Layer 2 of a small transformer language model trained on English Wikipedia (12 layers, counted from 0, width 96). Numbers have three digits each and are written without spaces.
Take only the direct path to the model's output, skipping the later layers: a vector added to the residual stream pushes a token's score in proportion to its dot product with that token's output vector.

Output vectors of the tokens that the questions are about. A number n stands for (n - 500) times 0.0046.
")": 671402576482477582347355604597552453592607404486599570602471313500576435570444616526508608636430355512407633480544532522578596576453475481485528456608461436606503441418526433626477485404647597558481629435522631434548593372492551644585557592423465503579687524459652475471556456569495465489
" name": 521454536479487395531307477564614433579489591438428426450688462497494590483565482471581477425622592614374560494495737523541620467380355451573466561508453552646443546385524495463609460387580536408506440385515743568304600533673537408397563468595450461534455547596491438383525424524444561595
"tained": 443450327454579328426380704497377476510603643566432578741649503445294479630396485437551508333683584475368467452362446350544484506455490287611500550513459650585439581347544469549438361288588385563545320532420620482464260541437497382566506579529379423486710646532262429583696321591460441456
"wan": 235363549497576444634382627535532353490621600556307617517407255660390596483352479562569397468553550447440381407410412518617530514478461421665418588392519566623410531591511475520637534431605428448530388521557541654517530451399422497304637737462489348550624633568366554553686464286385561478
" Olympics": 370531490439576463510436597379367588584580688548423454542490426588415606503465410374476286428392582651465541534571458457613493434562601489526490633425428650678410427299585528334570364428583404503536478606423574546367454450318413544435604613602479322412497567620322471551600273435449428448
" it": 375618362462643504517536629478544481464450539498353546543603459527468518526556534456596539449369409551437489571510531535574511586454480470561560432455324506570505662547510538530558346558558434428494573484432485549388371471585492459320569580391510606551522429613530534516469427610416373540
"|---|---|---|": 466537419477619566615379547659558464461565635388320539578506490470497503616551309555512410330555433486478617433368612622641542449552382534451385568623520601648481458447598660508560532407442479626543471615500489471359425562325402413543392506412477427498540702495459500420732506466300743409
"areer": 369422464442605589463339629610543538485527465457478341575522420542419586641450399287575595368485482632591541609500417398496434349497363349607412451391523335417510552470529530315560420360508566349621570625479482514402559511382385503433604556362408395246565488497263325386715343411471466592
"|---": 232579158372743399618313813750400422578818600639165378684763330884299544702416265283776328221678522635398573519413705316726641347355380364711558553351489426788301667289736735414629242289958346341723388718380729760052179167189254442390605660419362384395604800413319374468979271448183455361
"HL": 335544535487447578555523619662590465581532571620417482557632534635481511531498408482529445398528583493493687490455464473551580484532480448490369434527477522664321415434537526336541485483671541405589486633588568526506448440489317586563552588422413605337422476545461413529685378500474580547
"====": 601396514467500376487476550621290470536721431605483497623524350464419527684605548623434556423486411477476651396478567388647455473458494559661482392399544372629434439523557607366413378409767552624494519593477491735367547500294405433427662599473388593399620480279503536439631503503491343578
".)": 575576472488583508428309579438410463585492481551445517558494372630534457594439454459591619594392408590526658420569554453527702562451500324526518551579478595696567512457542444447626425360674435482513573388487665569538453293489507534438594535434514517617669558481653545383623431459514413412
"anguage": 233569379462729306503403695603363328459731563576365507545488330500407575414435525334643415438537606574282424339269524334643612356410436517539515577354457572638516679435524743514512522619621375347580423621541686484292493434256305508591541548581516245422508665568488457579737410592485615481
"bury": 346476456475474382605471636439441465592643532640342471491449442683442641533370355419592443422462493599550564459489518432676529601468698432676517506412624453549346535374515537352670474338423431547509389629284688514423547413514442476314503685551520531464620688469402393494643291281265328381
"ville": 414468594500413358602670473526474575557528480584374349563486431627405496512355336525595566397545431555534560540482536418595409475470627558653527476468650393573408554370544539388593445549604419438511420606486577536500512455463559476468600638548513471549572570634492524606625348502442531351
" been": 422572420447589470458494506471396376493494591429401503689532347579462578426503576492655460438625486452522394542403572622550562463526557345492549441426467332566479640438555567568691478416621319402504311468378471500335372475438456394564522543328555441457563471614421358403591545634406430555
"lo": 426530473496574418520500433534541454563608517471405365500419519554370531646390434336596573458320517595359298449400395518533379657459523443613581403396479511575161527398476436512431428490683440464519415516572487557515505412551509430479557538427546531400548508498313612519662480350421564544
"hest": 264393244468460425643209438626442397659684697418413464522636542687401578393447375446579438468582576545480507607354458536459583257613444357597480644529482391622631485422536521484535292406530566587526546585575664549324373428546541542430681529417515450451461440556339349529735375424415648300
",": 484502530517480478387601511472484535511394461511528520559472571389530526423566498506521536573481407476488522528616525498425471562517506591412601410595589561555524502530413403519462547548472529477461563337483432546545456509524659554437559513448538433549517529406598611442426548497597365529
"'": 304561539503498430490669461482495603592573603340470703541489485474423452575514661471678547551601507491429512491476592493624472468604403404556553498429526533526482476615454540335392570480626474355493456563534572549537580399559526528423363495349619536479521532541373495433520466433512406470
"\n": 623475511516417479614523583542511500485601524474555614482468649506561498471711543548451454641463377482579424473676571484391364575594437568491444372570551531531505619606536468574515562578506515597499502483429443447492632460505414518500443339580466470663477572548448551525416566578594367446
"iences": 440595417437676510599558519544497320533532522528224283539586360648526628628438417437700450404481502677466410434354527443574443472268605368420353606554360398435515582578546623376396354429513478429549440446319593593451510295320395445549649553285456371512630762405458422415725541392292416650
"time": 314589600469639446695491411433547426648582579460480421538421456600664581522523368356521566395434539696357384551448536554376512448463523489483477545330568405665358587429637427473526383500655466526531354541438536529475421632531505426453550658574510522435730588528347514639618351466272430560
"ations": 601442345470672520503566629490430415615651654475343319477835427701445470563422473460590485445528586433450476486492735465486402375536417578456496570618364578660493412520527663446340470477423484613516530529308642446368488346513495506621518464254489551425523534409636500653623620431506424578
" would": 350622520481583467481648580611491415668400491511315567625597361585443502516502455510593484424482573419495493644594644526577535416430512398528611453399440589532524500427510490518570404557587369308498433457518554566452478533482474466490513521359429547458589444369400423395533463419485415470
"hn": 301441443500494540533352500515572346610653588606489412570644510671429535469443626531588464459692492503497517388552487527568546502251348377580550564427582550539431581505530558357486570560623525362496300469355407385491538406444334409494571488529557438500488526429521443459680331451317445383
" details": 539452518479652390611289422660470502584385577411446435517706415594405455572575521353484528422522536508459421572505596413506533316454464451518558518449507545544394567554560686549581505431500512393547476610313700485289477560472522439455552443544422405435539560572356464557536500498293450505
"au": 389426428512504498506444529606346410640619533647528551434492492425469429545529416578586650455395559493555556479434476498639442514440582519463536722465599357550365598489463608494562518502626455472529523474586502500539502446588504510426585407591516595467416496504461520547616471443447519481
" what": 367612449419644431509434636486504482481479542480375454569583526582399566515544424462537539439496525496406531544506562604455557540467441467417527434489480433458515636517536639525536442465653520450505516587425515600439366437505579371322531638370480472435571441504385487496530519536314390569
"ided": 541505282445435369427439426494524497395558528441382436648626528537238669474442385559506560529610502327433586437376642557455485572596446323678454586464594601624591469442537680483565416338425531297551348530506547500432368367412462360299452611598414386569592445689368313564667381422494451459

Output weights of attention head 0. The head adds the sum of these rows, row i times number i of z. A number n stands for (n - 500) times 0.0014.
o0: 459605538526508483259509465470341648543539590460497522378551550354521724469371538356720636320515456436536374398186604533536511414440578361563398523561503545266580575548369565514485384474549464328305509331516490355415470469654421396543348482634428575348420428426463370371393672563413450571
o1: 586515420461444416626375555487428362495571514522603509456458681502525640551507695570665551530510430467430554576464557456364510651478418476553530490359477543575451431437536586588338431289553458451501489392422554435534528354473610453462501435419468536705341714492435463669594553621596493380
o2: 498617440491315622366526618443353438513745448583565559345546563630333515423488446562479658473580572522655454559599490571420419566460456432482589336518571649356510617487522583526514323525660297468521316147505498563573504467603564599645647411613563430484334363590508422407457459636541521265
o3: 501771382497576442522517521422691620561574641467492555514605497457494487490559569370518580564626563461478331265383528654582523348321487470467421445578615562424530520620433511321588359529515408694454395631553503507427759501470576478475347510528574383302571487459501452442522492662318442470
o4: 534514561546453372496420408647393520358540602510445531410703669539522423539518759607419490526585415275634339445381526546592269645500452392583552611422562644433670508428616684511595488562563460487371677342554532570383369607357325441397455390512457425478680651464290731515380540657524412381
o5: 560633378744476425531351442455650685597366522457572431311459587489480442389428295508562409411532399343520415454592389714495510483536488271506358567585540456557602445379571433431633563464415509485422340468487605351567470557800534543480580536516577635605556230454463672390396439480522497483
o6: 445589456581462501617658436485582343460371623361685411472441439491588418641561569533370471643430535490464566634601426440595505536552482580541446617456420561485402490354560490582531594534490422523554561737426388609550338470514647452393369575280562520527475347407430526411407501407566521670
o7: 388514534569390481424557413477655548493463335335534455341491650486538543620421427392609342451631438525589544620389510586425485332479497304332495448479480425311484607402425474431498736415400617336646486391395482357332499423655528389324514435325436656637476464510508551431477525468459361538
o8: 462468603428318614416543670458390545560734467544566324476465453582268281649550422539419588584648374577399373450452400357402561531557479403449331314585592640441520549407390505327693536492358508587799405430576508558528400681510399497422517466473442641545358422644514559776626379634433662613
o9: 503588461510479523387422708594273497333717612661676652343606548530481591542507721488582603653670643330646341462527566381482448522535526422345503307700587724445625539454447539564454482506753404384561513225488698611568467473369406376575591549723440279499488792567418494563479484565637534398
o10: 579450345546323491462411464533560340532589467514494568478477501599346482380626583465537494485518555490415477572529418487576520471492461581438478635558692414583463496524448410582619422598557457594749384492663425539346382480373441438528569555527510485394653549484538420605544407492448608486
o11: 594514295677429486627499602429489498418375399468418576477408614647488507404527420503545464533305476476629505532690465550346421471527630362551491649468761518433390521479544642547477496584561273364812509389458579452725533455492496554517518445579448577665565634477540428533542462475525519298
o12: 547388506495383566563533483719597421561482558450443458479516392468564608506539450388401487413570629607470589378565589547501517432444416663511475433581544498631517394390551452431466557595542631534588418472558424578218337528295370531500701547515484510327637485441496491561573441356379453522
o13: 541589506476588579599524561446451386469517613388569512533526658397525495425435618328494387333372447484508498593474532542470610565604464377424481669553502476356714608507513431589371249519553772459181524362393457422341245371402485405531469509446470516513522509393474528550414541351468431581
o14: 562500508327670402516541702557617539585552532507464430576586408481628403542402366524505428346392435566477554394518496467433328433454600593370599355591414529507415444328621494428622567467377502617814673760396498551548506596470661607525380646422471498518387544403365589522524490643414494572
o15: 511521414331556472548519472544542496598447526436422461542556489534374301509434506461495551483624298484622543505463518502355513491614550398529468533490636599408599470497573502556717524441436393526752552627292660584531480411299441489421678528445435548735654374498570554592574481480409483505
o16: 309564534498416469385325590393560355519541578712512371551508422506347577466483244518485492561538522457485420490566454471584646589514477397489213521511483565633479608407452460463594499568555548556698311598489389308546499606525424440512476418707449448431487634767639391665556401524563715623
o17: 452541457529472467264471556435456583372445504465544633347548633519586687397567423523548384341380421341423344390347445723414620346523560340436609540608611500308470581522500434548557454602542561437347445490545458504399408542480529357408587366529483512317502571409413453560340491565516417428
o18: 584574619483421551418376639469299564543592549647415626591296393594509661525406422516588526555340405592408610413697381449385493450625665606630477507450669569558380517557409443539511452541458507461625465532551556554869662453519497482533409481587582640559518601725437391626663493369600533315
o19: 514646681615336550394505374447622511564652437347671489358472449468454400621486626416623485349499564534400464671460457497520529286511486494484531486570559391479612419559439439442527657531415619340461436596650406476508419394550454526444451587424486438382444234631517316394486524531442459611
o20: 543546626379742546578536546486554516498475390548493388660534578594347297677500388562473381416333371534553575651663512478356454595478606351419622268451327505296463702461606621508503435431378470494516741337234583463579680579595520686546523448353437525719337280416440690411487529574495450588
o21: 464508435494248604374524630534554282696573429433392485488577569494405602407502393378664583336628665660444462361401518550458693463467484419650382469480508526403533576527408389306493520392559478379546260355636469578436257419496386391562637528471475719452466397603563282581658452371500604372
o22: 508432588288409436440568645517532385619704515548408519679471436595463656479497472431648599467452668565424558340424601425475535382478496644537620430384535388549452431570348605384340512528505488554676484457599498504551626452438462455625535538630499511400494679492395329742692461529332605442
o23: 578373505478613526554622454571671584654614450529435415570478471623539379529468323522455340405463586441532597430664520512500434376374559742403637400605581476642335304425612478416447591528424464448525623613595536456500552541603499616528521717520514467433618385435465472426464434343517486443
o24: 447685605457612447437618387562469388557541542357463547337625678344300509616710482345547550493661609420497304405355743521317469326409427542660470436421505696454577554499438686455465449394558287492304474548586552537325562453581402461490623464465480392334378401543313340574506529676485473421
o25: 482527555448443558532532476449624704553428371444549426491443558568590373557342348502604555520461407514562607494566485460396488389535655357443531412438572412243407547541416590430487621503285328452652612391331464616750517632626514444542507531448483687714396394464582534422511482425441418402
o26: 459426388465703435666374548358546587565389311603398467603359733599439466482534322686397309409228442388594631501597446522403444393530545437567519531303540462520265573516539546382446516420275351480706560542334578465624644623544620546498574363436425669724579483378504653517529277444510500308
o27: 584496397712594546680584446466333490315441521558523503412333453469650469562528524541309505531543499455418571316575418542520628586607393617504511623505536536747541267497638475525340397443533449516426499507638613514540328426407725549482539498347428525560542757424331514538587488404515480504
o28: 465416582425506541574433517409379518468550474564527574531543523660651422463387634514410599500425520412646526645651496510542487648581486453482682555576443386410538451592616551680431462596623526417320730256417520584653427437600448412595482530444651570629447532428428444346422473449662372443
o29: 563391566328631400538541577418643334557506549546270358554587540484442391619709414657508439642490597453568392528423629391518350615465304484571511454343331538432447594486451600516636543500350412520549620450534404518569463540506399543429535383512470467508329555469464581544384441729516571551
o30: 528520603468514572376466419404369507618459614650512421631361406500359434591420358485409452384474258519392522374526361573374560532492477420568327630467561565600481323497549502497518313488332514611510386661476577356515412615310565505475615489456461662495658414513446597568525506373399628552
o31: 412385532637518488506257494433462530417572367402604601450404634702597506464653480603516390433352324423425428659558437571540566446600532599444567474429692511480483431277511498682590608514377662559712647519479450573415398619554534424443449479482577482373559435429395595579351480420633604563
o32: 448456427536548522546430567546631274537328380484435397548550580514397502377498467525499546557415587496578506692744532526398531602576558385519469542476487536328477678527510289631589539502564420503618468515257470359476663489568469578521571441575400449563581517655595516530498534403617537517
o33: 587307339527379495454346500382499514550568556630398564594447491508495513472346478440515547489348403569408561414381310439671531555600439388591485801496607436761483463552541502388550569500444518427669303529552470428562401477333380388530476468551495638470710700556528480663623441432478605404
o34: 317488534479542455494557520504455540327457500520517477631471392413540520370393487450437523576643478627664465385245434440457493512451484355425473436516332389414606278702490514626597483493540569536446429554506515618610547457403430455500527498642519468551540397402657552498549521783491472513
o35: 434416409547546408568573385429506662584418514405330388497551717407667529517555468586593481469548471544588505366453652387558336372563565578555445598295674484491430341399477598462550559494394397417441592495530473482441633595607446472471393489522441477441451548383425471555357435578525518598
o36: 419684622525527556386537561568395509514693683708693439457442411534578531654534380432386387581531534503518491570523480494559540751461476405592459463624419502331586668566468511573508440558587460350275666429400439543656331451459479558510499524502513395501424380531391568318517559598583437394
o37: 565322329558609447499397428507423546345435555470490459344490682382554425564547615650558406525349304410309495630270639390635365532633491532389586636442445537591490564336558559498536545454386496449655601530444494423380435515461568670481443393478348432665538667471422675782527446733539611668
o38: 403423515480462492516489588662664307368475619426467494640376413374670663540487472429483459435404652564715597363414749551519311421500483654427581282617526559476392347382403690444369707418527205550544690369411355561612608614509555527545520327477450307464363736421429731547487426605521400555
o39: 459421219473379486574386537406583368454277433386459515623591643314477667420394502446656547406669451463544494520302551468441604446462593367469450563517515503383506495518408426493479524309590358515652343290494559525302417501571423409575427430661441537536546738478719448609412353404550619594
o40: 622473602424208543301430432583349516431499643533413579453527429368425499548530606266610525317389469530665412667482545480552485567560511323596557706646470491444630625606702456464542524362645598348275485425474416645395500469495319314542521528525450653576472351607528426333567492580506369584
o41: 513369489575498477441252415512472403368565457424492490376563626575510532462583685535320482629416559452467391630553413485583537497552369522532580449574595588768462535451605452535484523515477513492769388442607396394238501475404387347458692448587547462359524609622490446546523424530345532494
o42: 603581604572484501612554416634481650589517659505400568413505346371438500371552239434357434542527493555306574299451468600526414451462280478665517583543484511530577461438559548352485412567551437559323399668576504551408387637501396644496423427523599604374691551481371524422520580556465419400
o43: 474445436422753394718496414414510584360349444404478643573770634505770634356460602552432498372494415443574497515455488488614488486543410619547454671507344490650591440463720535583527517421574638654525424527434496484349417495385489301400413623556618455364689900474439492485353516527467467638
o44: 533437371412399453448436602348511486613370459491416442566578578589471564420574576467621584604673343542508405537421590556449581621499547452581436665376622436471526525385442373631679330486608543539462545481245525373401462498351342551573443500727308393412535496503631369523416496525486550520
o45: 273570491758384631584616468552556524492573414434546508396456491511452598379520563478445648577611716584514527342534486526537572446459479509479373426440583483419513528487367549489349516584571423477481397210667447478558592531596571460504505384535593467278524465545516447559414447447621642446
o46: 376539654599451528474454537456562474730453598685501396583423301466569390452571545647336590617452488560586565599619503481599471668399537502575391555590303371420518547621497383563740685580487556459061569685503405622772734407507500562468454558591513294457630353523541649292348437596601523549
o47: 503630538268473494446630689598431328494705510582431439625431400578349531514501388505528500520607577683423465296390551479483639406347524693526386263454445627370537476648257503442627378579449482644513463386612466691562421558327342575608505434496409434396362430568426353688519496533520602428
o48: 399394402764255484502713530444543654624441549427482511538441498477633515429490498506402664290386497667519526510581348429649456452523615590513516544555502434485445367374448519394565529491613560545357465596601429561456462559652651358526485517407570553327477308530394612510390441320489499627
o49: 574551598529482614476679472549578549534545548478428487334470294476493326561371535425359575445437555644531651589607551431557513537598498504425542454620503517409544501618541390526521555564463472551424643608540393617580358490431434452520525574267531692547559279503348619457528544383437407607
o50: 701657574348567484490475562498289550484681604654577551375447353427483440510427426637474586746580478534338510476531413262428550568556394523461476660332525697496629489485421469615517425570530546455462536558531534573670295478393468448426389580508465437581529598678445377493563576496600542480
o51: 383492648479438492535562518662311357426524522564451513522517311490506529504630569617470527530658618526457598524588547500594567633388375684690448560449412459508545425640459504591605470551707621486041497537601533752540523413262336550561552569567527345344491536523593440430462584484645554496
o52: 607666632654482586476590422635449491489544459578588547406386398446352419466618465359479486526495629483344515560617469502519721452548566441506478360571501601567497500641508491458279409532566582536222430573681420568484404479568553591571558560394661570538439363459565496499600550370351535522
o53: 500504500494481723459273452520593512499513452365450556295511634514206412512487614530522500506694582481423459520502672542436490470519409227510409433545542707344817617579488493423567469425486484420418392193491677668429592440760326658471453319396485645571423360624637403465482359616477457450
o54: 576453517604614586519395614626520618491407485415584518421352397496619401632402462515345529554583386527621585573696614515362561627469551453361590459684517514586460324257719482648365587303462525426700654400380552346490458307630567487504591602417520543668472536465528584552537462485578460490
o55: 360344520546335582516459444396599472673593466602446345656474446555488558523403416323400425540553450566515486485589378528552579634424465505624535469488492293375367467637191420496609557699357506406570407335496358380504508503543287451458610467605449655393536325605681499397590502401437359490
o56: 466610599716266639479660363578298355557534532622566518363442589575441507561641478500320478503441529537251576574724404546585638617480298650654457449445579511583433563414611516551368382590543549439398378611592591647475410598357656483444611545496587586404504345521348526475520426434436590526
o57: 579458665635206570271467561664416427509479551530430359452384334467443529411499625523558584510480710446441451526576548562504606598546667583665408495473440542593579395622447365429519443451481552355340433450803393456464440525443413623533639492514465585318536414580530488518423507418472543426
o58: 578489574440494439568623364609458510456411507518424486515636561477687411554543418543472418433598462508202503588509523506493607631458508673471558384554422483426558508573610460556477525472461583500383646576477494571259149488398466494371516593308484528577534397510414520466442635332492424653
o59: 559479344677356504508495368508551657484688393479624528262400462441474489477452487327402522533508564406590529362448502413578460409436508516472624521476595366436432384427377608584227475601440418378573588422481483542407467612498462516558483459516538579408571335405423393512637504566483424325
o60: 446360370473471457479396474520600509353417451513586503466586555505613495525336510533649443523645506400631565543286490470551464515501463442416530574558504328489483453547544524599606657611479383407696501330344500545565463540420439569529563499718367347646506593473673433448491459568596537514
o61: 662629620551329504372578662605492426554749638461576396527415296402383497497516511299509560487503473545286504483467473472471640426371396500457452422725413562550462608592410345408404401506655696456315390556686424530544466413439484590465593494478565494390437560711547274652595489551445546436
o62: 308305433517591461536466405485695466474363460513382363388496625625623478521500525579445366637464379534592635667406526533728418471596453468391693609353492310436338512322539370546655642662183540541645616555374408349371484557629504521512491577447437491695417455296547606523512450467475382553
o63: 548538467600585435507707470479322525243215613666504395427531420440637503561420558582237622600520427416660581391565514451481542586588636558336479534460455565369433448529786484718339484538537408508350623463321498545664283598263782404385423588392444560624490496256355609418395548409428413551

Each question shows a token from some text and the vector z that the head gathered there. A number n stands for (n - 500) times 0.0043.

"m": 615429583620415704545714869471469438425491781658413495503565683679603573608883606447322584698457437361381550451414445583434273598371478494345594789726553199626405628412513424543651381578371790
Which of these tokens does it push down most? "anguage"

" life": 452490465340381167189446470599442260777534492483443372369332607519800576344509557379587528488423511589789537236486425724487543303769577573388621244347434633448512391461395518466449727501339585
Which three tokens does it push up most, strongest first? "|---", "anguage", "iences"

" It": 566498554541567545478484468499464505466518466476479512486483528496386461544513466453513512468460494460545511546454503505540463539472545501546550458488508516514564471531460553484499486440481466
Pushed up most: " been"

" actor": 475531536474523428501517440545472404472546460444544476429468560507527475558448528418512626426470549460522536521554501545494550419614485507534503452448486489474544385472485485511456560443494479
Which two tokens does it push up most, strongest first? "anguage", " name"

" 1964": 530490406527466509475410511464398389484571510566548472381370612367450486623374508579457534656353577440494444539539467440487380591521499404545398457514501481562454514389458471510413383549423545
Pushed up most: "ations"

" based": 537502544537586566473496477498493501463537455522540492481472551484364430534505495403488495513477533497526483542484488525562465537460582476528553408467495486509559434524453534466491483416488439
Pushed up most: " been"

"Personal": 458483451303339091108441495596455201893535528498440339319297591547886609270510558355583531508408487638879533160475421795484556261817612592346651167320404650414497392453383521453443795499335633
Which three tokens does it push up most, strongest first? "|---", "anguage", "iences"

" in": 567507412527522532441439505552424456450587482526550481486467539437430497552471501576465465560422535559431530572557408488498455520504535422547457471488602467541508501471459503574429458531447519
Which three tokens does it push up most, strongest first? "tained", ".)", "ided"

"\n": 494479468531523499500502473450471409508477520453471499469556516430463522543531513477481518473545483458465580475542510452465531537490482502496513484506500503487515386501503472509522497437560457
Pushed up most: " details"

" was": 521487534564565578425463512530495506444519419562514495499458516515352432559500483451519433514448557527494521511452389502620482588506625449470463452484496548523582407526506519476505474431425423
Which two tokens does it push up most, strongest first? "ided", " been"

"iter": 424348392604082598414496534313616633462315462504633453593484416426559723309720733461464340588471563645520555293356459657437394595434522675560342668471455363514346552587404347331710561551486454
Which three tokens does it push up most, strongest first? "bury", "ville", "time"

"ing": 420383467310567459624210332750501610554478574546689423702465456322552709507338514552604397609584625531257535577651731305572540540526402516625385515655679580544486592208522619332498400462285607
Pushed up most: " Olympics"

" 188": 575504434489480509470373535459414395530606499555486481372399587436439524612376484608447548656305490506514442554517420425535369620486502378504416470534568485596450488397469547544425362586359580
Pushed up most: "===="

" over": 583551518531506527536437469552424444484652506516447524409426568417348457562386444556470484597409500451498444586464392477522411508580556394557393586514551488572374552426534447588422364527378624
Which of these tokens does it push down most? "hn"

" stated": 547458513597583537487522526519524464465557480577580494461511551496390449606458451438447525559459523521523505570514426473590499503514592451490571463515528458508543399528494504514476473436467475
Which of these tokens does it push down most? ")"

" where": 585463536513496475492440401593462477495645592504442475498482557470342510505442428487529501461351530522506554607563316471658508474582517391654397602631522534468513501408610506578359482422449546
Pushed up most: " it"

"s": 633658438471558436317443381721305551500496320525439469666461512473694521630521473566555537511399542563474502606497739564574386358419483543612485259500516545476641752479306690472374552576286537
Which of these tokens does it push down most? "time"

"per": 536485617459567537450514530601449551480397523584453490575480434586575643565567462490603453519452553483517616433332469517500368423527571565529514731476467600340452548555458552522455537473393499
Pushed up most: "ville"

".": 544490471507484524420465488550492514496512429536544516557508493505445496513507509480467473572483529562554499485400414540523468470560575534537523503441527513486524466556482554505428518504352480
Which of these tokens does it push down most? "ations"

" pri": 569518430475469446608457320383386573459654474471437508419401568467410463533406578580592567505390535525425567555467536416540421523588578477602320628523478531406349499468495343452464412407504561
Which of these tokens does it push down most? "anguage"

"van": 522362451394403515535605836388397280591424625387583459678564498759484612306566309272472492540448463502642346678285448398628233545298372567808786760660596565573401398731478762652422301723391520
Pushed up most: "HL"

"red": 586450475480611448491401633591545518584490490662396547584498289684609511592524358586500434638402375619446580439549538511544495524511541488325552602568558492457505471487456594514554537536405593
Pushed up most: "|---"

"–": 412517570383487502473457494607532422498524398501493516490564482418438491398452391562592449513535515511571398524479455434576599435498516500594406478532564557537489608490535547484475581636486527
Which two tokens does it push up most, strongest first? ")", ".)"

" |": 505468406569501579517556491421488354540476544474530499408556452457448503528468481494424461506583455449576522456512515496407503539558470563532512558475505474525496484469491447508533475438522428
Which two tokens does it push up most, strongest first? "|---|---|---|", "time"

"vent": 575267375818683673488484495655678621559547619408494716461503312503529604528469390580540570404571300533325667458565569423566545697591338563398468604753411445571499328468449523413571493353514556
Which two tokens does it push up most, strongest first? "|---|---|---|", "'"

" num": 574477420501473479473451480495411427477602516467528468448471581433469489506465480503519521554421504509473484550506558498575391494486471473601457548519467515503495473464444493496430436514432500
Pushed up most: "iences"

" A": 537459424459438523440537442454405458550470504488475502521559508531523549522550506493471495508504528501511562462491590503483440508512468555507524577523477519477526493514448515526484533490461441
Pushed up most: "areer"

" Team": 537482462422553517474517386570406504495504444414448518494554488426445528523538472562589505428535474417521562464434585497542474472575483582531421559482511578498534574460476535493530528398417579
Pushed up most: ","

" New": 534507535586489477478405436577438536439501588588399540519430489455453501574447420580574416492423530434540511527408444457517355541577554476567411574523536605466454532382505455519474432484367539
Which of these tokens does it push down most? "hn"

" has": 560467448528499521436499512507462436479550468453527478487505512492401469494513441461500471483445503523513518561473442530582456527493554481572497519493518536507523456565480502540486502499474452
Which two tokens does it push up most, strongest first? " been", " name"

" \"": 592534488514534482468509391398437386478551473473328501462529500489506476551519455466569484473452407485529543481468466500519457530517479475533505513504463560512561423521461477491546477489552429
Pushed up most: "'"

"ces": 592516461452520451505402146576412718475638592351473619643350505487543547445385580579593464459528565565319566552555688533573418546690536478545332625468480558394334597360430492417453496479357563
Pushed up most: " Olympics"

"ination": 503470465469581517491521416496447497496513473453463544474515500404433495505523523570543531484537471463507552503492582461497520502574496521509445514516496536481486533491522479505532544367545596
Which two tokens does it push up most, strongest first? ",", "\n"

"and": 500479499456536374482422465631486435479540425484444424476499448384534440309496288518609415467389481570598404549451544524656442419486559486636401534551531584507325504520448591445475587560507628
Pushed up most: ")"

"ecutive": 536474436485489534471546431479417449528464497508490493496540496490503534559530518546464499530520512469477569477522586476454455522555487534470519529518539496476504502461477472549487527437471488
Pushed up most: "|---|---|---|"

",": 521517382500501521467447511531440497423553488568552469511472571435403469531487527591454470573407546556475488595578440476510456528478517375537456407500608484521492536474477487593421496537449520
Which two tokens does it push up most, strongest first? ".)", "tained"

" se": 578439500578603565522503498527509521470570490501511555480516513522387457526504483477505527515454437533469521557471486455591490527491522479502486520548477510504500395513483528443470479421495508
Pushed up most: " been"

"'s": 552524453480459518396456378511413450474512401524444488533462473507489524504480474514640409503438542511517532510418423520543435485563531492575408514472485623484582548563460510561501513492406450
Which of these tokens does it push down most? "|---|---|---|"

" B": 598516509538389565415519447459445470454454440446502504560539455631547521544533504463528473502412491560503567494383475540575451485473503531581431572480399539461538486629497582455489479529426387
Pushed up most: "hn"

"ric": 251419455463267554559400562261563641486438446433651397978473449531577635262502882610468406752605604680307352549381422273360537587280381568675589672555531530605239457729685605382549277612519419
Which of these tokens does it push down most? " been"